Layer 2 of a small transformer language model trained on English Wikipedia (16 layers, counted from 0, width 128). Numbers have three digits each and are written without spaces.
Take only the direct path to the model's output, skipping the later layers: a vector added to the residual stream pushes a token's score in proportion to its dot product with that token's output vector.

Output vectors of the tokens that the questions are about. A number n stands for (n - 500) times 0.0024.
"ists": 456611339686435215588387527608473390737535517395478321420665743517635487648477346696395438577639596301500448691382452689530424589447350470399840401597704460824454732614566459390528437445417491513753390593250710419280531561314534554553478600381409366535558333406442487794508415398375252386560757424371593508254424514262378296319126404442646367671646591417549199488445685643434439479186
"te": 618457411699529552568585224482489624530530369405556702518128526301439582627692396609295237357325699456418485576707479697350481347470273504509575569476441414449464311464500540363658695508243375303488276541361514107325659403640514484431512529404644624676378263474574389471545525591557257620515500430671719722542665358565542637460187367267245587289552670402548514591625348419692485507160
"aint": 615557405810784469611512490727547468675737363518217264326294423221557674555556595434445437376592576291611483594473348422397220300655299299707529457469059377396575666629230639486604372703475677629361254555252473742309746407405552454606450404635406456659436346339540578593252728672941315625753504468676686744476568684614291332324469433645336602643344478643558437416465192333402579545486
",": 444358412394488462378342598563427526344339458571394439565675695483460445668565583406431449582365449541486540479525635601395622508479628570457405531578612677430567353553481529558696439562536338432693521661730714388415538713540630419381530523437547497644649544528559340335373467484587598548242459516486477540527566429584685335551538578589716435416655346503412652544479774622532491683619
" remained": 562558610536610520613453602500424421680535548492454660485490489514711660567409711538592379493678709315434370605357433821756643453590656521601621487541474451357648401522547500414378556438654645521627493479450634485583421588306551507375481704368285591520507514409471432656250476690422393525649405527777355562352446400497391535322637557309522374709507655479612341398739456489471463600562
"iction": 670474539373754171750641445769297477631639708455471571391509441361822537592386626629543624558912601576378520677419279598508358436446517415189508103472167611727445626253204500325662365342577684495369646388343423710586568469289404426636461241542348472450337441174344449533337641218656474354587260421724603676447574429292284377231573481490730765395329500645487183410429718699302496383397
"ole": 571580518695746334388467474459568518461392455590511523520627463655197535605379395519610493598649475388537495630599739391391607238459278429585637264539241563460602623466445572394589622388454443635511320373535506749256349480381444361683487259535390615492634529258458770603514514613583434617618610433373504626579496451343554422538346376647378404334500464667619329584362433300425465483366
"ition": 542425468482537479717325505759471518581577692380651658407550468342370496447456615607423465708645209534441484667325568610700431555342410670587480360586413303838842500343306444340434322496519402628354440376335606670224417258314510644482469561638134364500379610318296592487408322549365485661566466236697504600518328443125246500646573299306745709736237293523373295542313623553818337507238
"ie": 510490304596587711779339407566557537496653598532656369480385435493720453606375514621312435834427635468422527808465601733481500278400393285384619357574624594529461529606625429439374390522652482481204294452673455563289496369579371442527500446305544519674604363458466587574624636537705265466539507518456522407294550492478459684650614606489443442641532411209472562514321736384521326491489
"eral": 717465783471885545566656510569315300772581266496736929572632427576460353437479535562564413460587510388655551496200510472735646368622459448753760366406184548856400440340224374408478784676586505514384456667470416515330481459529547615539463482495667305373166408270253792467532420369285371495594081680510551645358119785459276528495455279699563441381580500553773584371515671495539375549449
"ended": 624465668421535721924349469629349199561752541497873400546325474427598562507657500717588516231642461267574406639593406612444369200377392694313451531429459417317361463558488553366574457587404378634642413412238610415440387374539325685656450380441465708584407452416496583609230328613603519583809381641559525705504439383286324433451256556286596535594500617651548377320545500778535346534584
"ived": 605584575653668535633427444539358415460707656248538438603623424683649464479222557607414587477533663410402459684477200657554586515440471758310463417349762365258360520478670449353243622439602406723779542366423366639336610690463670580559484652680393653534509441256569464675363357618496365635657392516350447420728560823324296741464551525386559547617255424684426422290548597261477402398553
" |": 396346470443255602504453461500574467438441680433428461609604587563429353559556304404336486706560485549441590366626519525503455630508661313738310568528520562430434362645659504685605433514318467406656538682655305484304534593522574443240526389471626497526308519477500236471659434394414774625612600576393416188741557316432515218606578639660694420345615425391469553521382356500300667438547
"ater": 467290581436763462324485338807516439708674383448391628553338286536382491385148565881444539206505531542497497867441549417574240619422198584591417585400433297766599517387628453636451722539719790622443413291421569663336505529581327577396498591654270597744385500459418652619752219320397185273662504504286478422402330556591509711636339600724308358430320602464622263400400639538223575521531
"ays": 442471432436769449677598514556500430372670734559827457573421290581296340563369435481424324647346576546624519419179325661527299625518306438366492125286232318707401496396496475436480505565595584618421235251500457523593628461276599724745459435773379470220579646375646652812369447474607626432701641396381544327348436632552496742330517441564651394430286787653466292273714674529241457380381
"way": 653714444641500719720594487666648622361724546554627537719432329517743400532751614509465500577549375553494466574451530554571325115544448385853302402678394289306744454749377627539280316391477411531437360332607611581682307585616271417657498850364561377500384347411514559458575653677314430452622288475775475361517473790375560682434353391430267761478706425496460481343559521472559159561386
"so": 682355276815711485582364454707463290582512273481319457667556525265519570642697282631824675473388569313556466646664419602570580284384187544578507518289387399527692480585481573422415390327388616488283446373619520377702483292500491480475505469512605476495592190404456563719524512623558425624636530342789607388504604436410439711384358549604653658538725596386489567527552551314707557567254
"ched": 342629563644836464769443641586609405523553392432544582610226460592465645456479315432613528518544466222503442517628349632546612359182265586593829240232469482415663443444293417304677773566304371657439367457164543287290490331442301528544473954557313402449475554330455660529194262414574453830525576481815476446500510724322379457588339471322272823268586575686696489228695204185380402611486
"iles": 580436430625793500509472632606581396685545314561612413690694563692539492537535560880405324385326590492489468367427361655550428451655436472461590604780237530703556532336702547230582454436574609740676208392329510654558412580443437401517471488452596407434365583243394468790679814324520597392546462587522428730316504522583521367243352401291387475449431537562558301297405639134246446474476
"mark": 347496678482420772569467598737434622541577587369718751486552513427939458611495402593430632346747630435440463570459392600366500641253381487463291324447509341656545362754201541552406461425661504513248382265538681576455237336409376732718468899470460392355544522398644584360546589551512542386556476513656559556509553541417237780283328452245289725280355484400387438782486538394375648520622
"ez": 496519696375852476694500548474282599767513618553509379450598668500576982458559254473420621504684411579532425492512373508485319566448368813482448315629360653700389521313709596363488514442712571547401478389519329584238375528470313622449503651488312397647373539243426800363627471641561569509566257623590334601546279464459547562347564316366202422615484454257675397651756434347640270537284
"asketball": 644613549698495483462604404582436332516623555449679514286496253659442653419348324742326652442404456405552472496620412201370350575247427704453764572449448512471495805463525546415472763243622708705298460276653457523546509375152383712701469823613340500229382513241312633591521309707669562397781582479702444646311342750313553400492383375689684599684517444504579344484533538523439225497522
"wan": 783763272560495368442607453906316442316686522415569582466508278591364417406343331412638530389744386462610522410291332548641485116360351540423704401481359336460638328395332620417607730310428424482177283376758310254419394530432249666812494544701617462600598518280371579282385678642443466611676592390452251429695328595434509603375655615500310528675474425587577370152529443186387524600367
"è": 616362409458665567805475266704666636451722584488553536292332523428346671572264688455318561535457458588534460687348402628536397245446272604660703493519170521343472599476643536477418665379484541470199362728550494803348580537553412627649500449404504519613648420345402354689624552493536398504536378533484419680474566536496398530557529412465400380810323476549585558556644518680474351494589
"ream": 724588570371313451561636572800394560667552555497797264491520277509427542584453468500312508492796395500446506618496421381530428421262337578472531313212425310543472692610363442535301559517509418597278527359492468664537367414351224517473469504706126386394202660432365475663432904384781538354722472339374564512552316555504658852276280425504384518541369484694504360271694602449410623659260

Each question shows what one neuron of this layer's MLP adds at an activation of 1. A number n stands for (n - 500) times 0.0032.

n42: 479430480545446485547461588396449535515505524542513536557508424484508514508509500578557493515466592489540609456483458500515437549527579483531420575495606521545568528516499559532559467539609512456458438472409500497492508474536527518519475501487567500533489538528491522577510574528545580513428441545403486476499470529495550436505459535443447382499479509545518519496465470466544484470506
Pushed up most: "iles"

n50: 491557535529561600549533506593547509547509513523449496571435460489527487369477512525530507422569523433558445476472508472457494493496497503484487547444398478509438569518472560519520434486476520578564498515543517538544521536560493466440483537521466535507508472533404376469557547554554527548535485463475473484493548470492554531432467524503480484507482486532529518595533504540544397540519
Pushed up most: "aint"

n143: 423398512451511510461459468492561449452431412519460490522575601495481447537520458445556531512473505541429522522429501518454488501509456500486491519548515529496501508545497453509481527471584547508472477500509536493492513514518463544499527540447468509511562594731551474496543455472495557514387442587449592503469531497536439561558409497530523485484409522513459477416462512434526515468572
Which three tokens does it push up most, strongest first? ",", "ater", "mark"

n103: 471451482420514537488447571560558429359572576435432358589548597425479478452498474509566459422416551415547475467476535533525595548521601569414536546505441415610513527441498479553475570568452570542431417589440593558503469519477509553534607489512471538513500512436481515443574412474537536556428421516458511507575581562423529519599553563471535523484528453401457471510544490581550523510423
Pushed up most: "ition"

n33: 496503493504482499512468520434594487416470512508490485459404521497490490558496496484502515529483537499515405550485434549407504475525519527506464535504451508517482488513495527465482598505522516504461565589532522531462461496544508558479540533485561476401574398564551467400556442480521537458414505513538429552507538479464521512550640460413492509467447490543512576487542526552519525403607
Which three tokens does it push up most, strongest first? "è", ",", "mark"

n201: 530448495453540496424488501494481460521511540549468531462487543518487442448499495368496507512549598512461545519450606496552477521443396501541494442472544603487533480540489503448415500462435534473452447450520453478558532528490496475522467541474505480444596463651567506493519459452548532582565516535446548483536502441434495437509514515530541470463526449529443532501491533535476501424508
Pushed down most: "iles"

n174: 521588486546575483507448528395491497403434484504479507494481481552428527501548487494474467496474489527454590509561551410491492525507533522549565489534437515495499523546522473475448464436533512496475464456533524439527583429502515499501492472494535527497491524466485417481477486521411515528458565528506536479447480450482454495517487563576459473473528520493475422497459461496491467631557
Pushed up most: "ole"

n200: 434400495523511470479535582500483546581470506485513465463520518546526354545533517533516474547508574515426491539559568519519489585536567486354461506530584474492550447498481519554518546509429460551410473465399448405487534474424527524431480526417556417480468441422528468622479483489388568444400556521501590500533463597563546511512503536485502469548526491531444547455416526575562593463567
Pushed up most: "ists"

n212: 562538438531490567462436490518440424499512494563450523510463503514504508455472537532511512489501477455522532539548568477517487526514448473504530520537489488447582545507511499502440475478485439483462437460452498472598505455570494521506574539428572465495512394480445492458540472537532407631493530518485555452523512445422498531457493537488552471505494541527488481540508466473539596462495
Pushed up most: "so"

n96: 478548445455627529495502502517489506587531534605440557469532546521512484533583549486526476422468460468500472506481546490510558527390507415558602522461464456475487454599407394529435534549507514467458500533403421484488529474535490465483520539628542554447473403738576471503585493437400573578379580442494538498537460517453441604585518437528578545494451421445453483463480368447379530601520
Which two tokens does it push up most, strongest first? "ched", "eral"

n167: 461554533564500400532518472450545408567556422446568508493508486476548499574451502605496520516541520444555561495530477576526489419482496515472501532549465473435481624571526478534481471437532573442490490581542564439538533511447479481450467518516453549457387484469505418481491484536580508496563435537535479488456472471540425542506575487479447488465523526466494484519528504497470420496497
Which two tokens does it push up most, strongest first? " remained", "asketball"

n235: 535450485477491531488497522521439482554516488458508499560482459474392557417581448505560496451471495505544465458517456570457416503528466478475486562510455477466537562509527568477509437501421545462449456449529509453501457526463492470582419476548434455421493490437468493514512490542482446476542523392510465552401560509529460537468523550519539493518549530484506505553497567488446483504517
Pushed up most: "so"

n36: 567359498486509557510449621510506530476560506557515459463485625559497401531561492498490456534505477556503466497486406526550578544482478386531441537459582430438375428550395515563413491489524516533481569500491520554522471418516475531562525536422579507467458487558548460470497498509497503421496581541513559503545454457599530537440500623516578436507449463550478544503455524467560486413550
Which two tokens does it push up most, strongest first? "mark", " |"

n187: 433488538498560477511490466480469525488518521543471490497447514509431503488504591475443520485444455516509488594493497489488475515500558413539457466505457462507503522479493494496488526447484485568455529500521528446534472439575441542471461460531447544526517397400476565568605477468496421476442499544556457461564472449494533580521518517428609374514427566517517560505519437463381484511543
Which three tokens does it push up most, strongest first? "ater", "è", "ays"

n280: 416520459465448547521551425474532449470524455476474479408504514417527479451445574461484515621488489484487447427497565508551549469521528464512557426476443508475407561484456404488497428511496497466458425491504463474559522479577432427547461513500422503458515529488501573523524474512545491477580441509571473553530528443574496464483512596553475526522488505432464499480540520478497469709484
Pushed up most: "ie"

n112: 447451515487509552515503531485581396527565552519484446544478529540478510609514537482524468519441547474416473480480528447561510523519594531531572558499473524474503541490485486503491485460446439558332411481565523392428458470537479649523510538522472495480536394423484500463469431539416548494514559498484507460503561441568523421444521490505513497497539517501414570501453481607559538549516
Pushed down most: "iction"

n234: 540435526567493554358563527479508502494542491508551472479584385500423489507534530491449513454460468514527495492520508477442492417497525502488630478526480494509408539496522540521452507475569538471470500531508549562475488459464543481414520490464526530536442533601579600410449506578551580553598474448543507528511533602467494540445492512622429495492537521488554387479490521510526484368483
Pushed up most: "asketball"

n86: 484479512502507432493484446455475496456494574553521431516556508502488501531530502562485502517580494498516502472494624526527539521624445520526532485534481479496533496481513497526600505518483475431524472465476556448484558554444459439475395474491439514450536524507537564465494528564501535585536588535445409554494473501449565570574561477523524468501496540559484557546520478509446437455438
Pushed up most: "ole"

n228: 533475557433521449536514429544511509485515488647431524536539505425407542463530477376589492558474465505474434550492497497444499526564525461467553591477398477484501501521530428510453459425426509524455526473493508495541427482518497549553431560589520505464554429554528467531507473546516444527469479456564460555433466561600547459453475456436450599586494540534518450606479547486502513498451
Pushed up most: "so"

n99: 484519475531544446449422476532501494512527527498486481545464500422519500499528472497549505540492529508550539513584551470414421430515486411422430522470495511429505548495530605497444578555477460474620522420482462556459466484540557490512481470491426495473442467510461500478432485561520430541508519586409525501440535460476484450424506545510460530585467520537472513557524499495540484647459
Which three tokens does it push up most, strongest first? "aint", "ended", "ole"

n159: 492493517552514458524410522567460500429528447442550558468497423520491559476522456525518510411531547423525507504544469617503415512445571497463492442550497483459425403457507522485468514523477453434503502460460504536504496493633508434463485473501487492499424499500473462492494489545499564493562476499558466444474516499449445581472483520456466543508573487528480508525519438503478413491511
Which two tokens does it push up most, strongest first? "ended", "ched"

n312: 516555543523561452426591396569466540487550524509556480565532480486497577577413482546476510540513594481563489561526512566532514479433517533546520524463400518551494541525515471470494539418477576441490499510500484533544573490486452471469532598567456552512443401357473585560535479529487501546528480460486507537528458576439530497433460513426421557609457545509472500426492576519436397578491
Pushed up most: "asketball"

n178: 492514441426508539545470518563471500483479555574515530446480523494570545570580632549520522511524515431507522479484507443568566545538504425505553398504545419422500414487497464499485440485569538499515496540552476451481516539458536491518511567489413535485569400570577398494466496474443539504536463536541548443500520449538561455471473487486505462555528601518505526512488562525446500490528
Pushed up most: " remained"

n142: 474474533438500553490534515578507624478439478520458410561541492542519431541474485430493460571416538548471576546575564510456544548534603412544463574538456532509500493500473388478532574542456509459473536471475569422388613553527498462515502446562500513561608531715568556454504533535500506461400450566471486537547506467528576490478450454584512413522496446560474494490433471512655514509503
Pushed up most: ","

n82: 486509519494530420539532502517427474451549505494500505526484566557519551485559531499546515538503475415475408536515519434419531534516501530468515509482481520543464458493580516539534567455455461545445474470484485472480479567544475530455417502527526501472414550565571485535494540473458451436597537443531483512541451459518438454462472426407468485473529438416533560544526458436470536436457
Which three tokens does it push up most, strongest first? "ez", "te", "ched"

n122: 516519542529470602505501456518557552526481452453522459592581460522438508457539467497520564513510487478545457516427492453485464478556470472506474427481547487445456480513421459458540473495401501574560512552519445567520483460444486541486505524569499488461511605470565523404480474551382477499495455460458419389475486505540497473513503464526500579558550551497459515520474475505415475467468
Pushed down most: "te"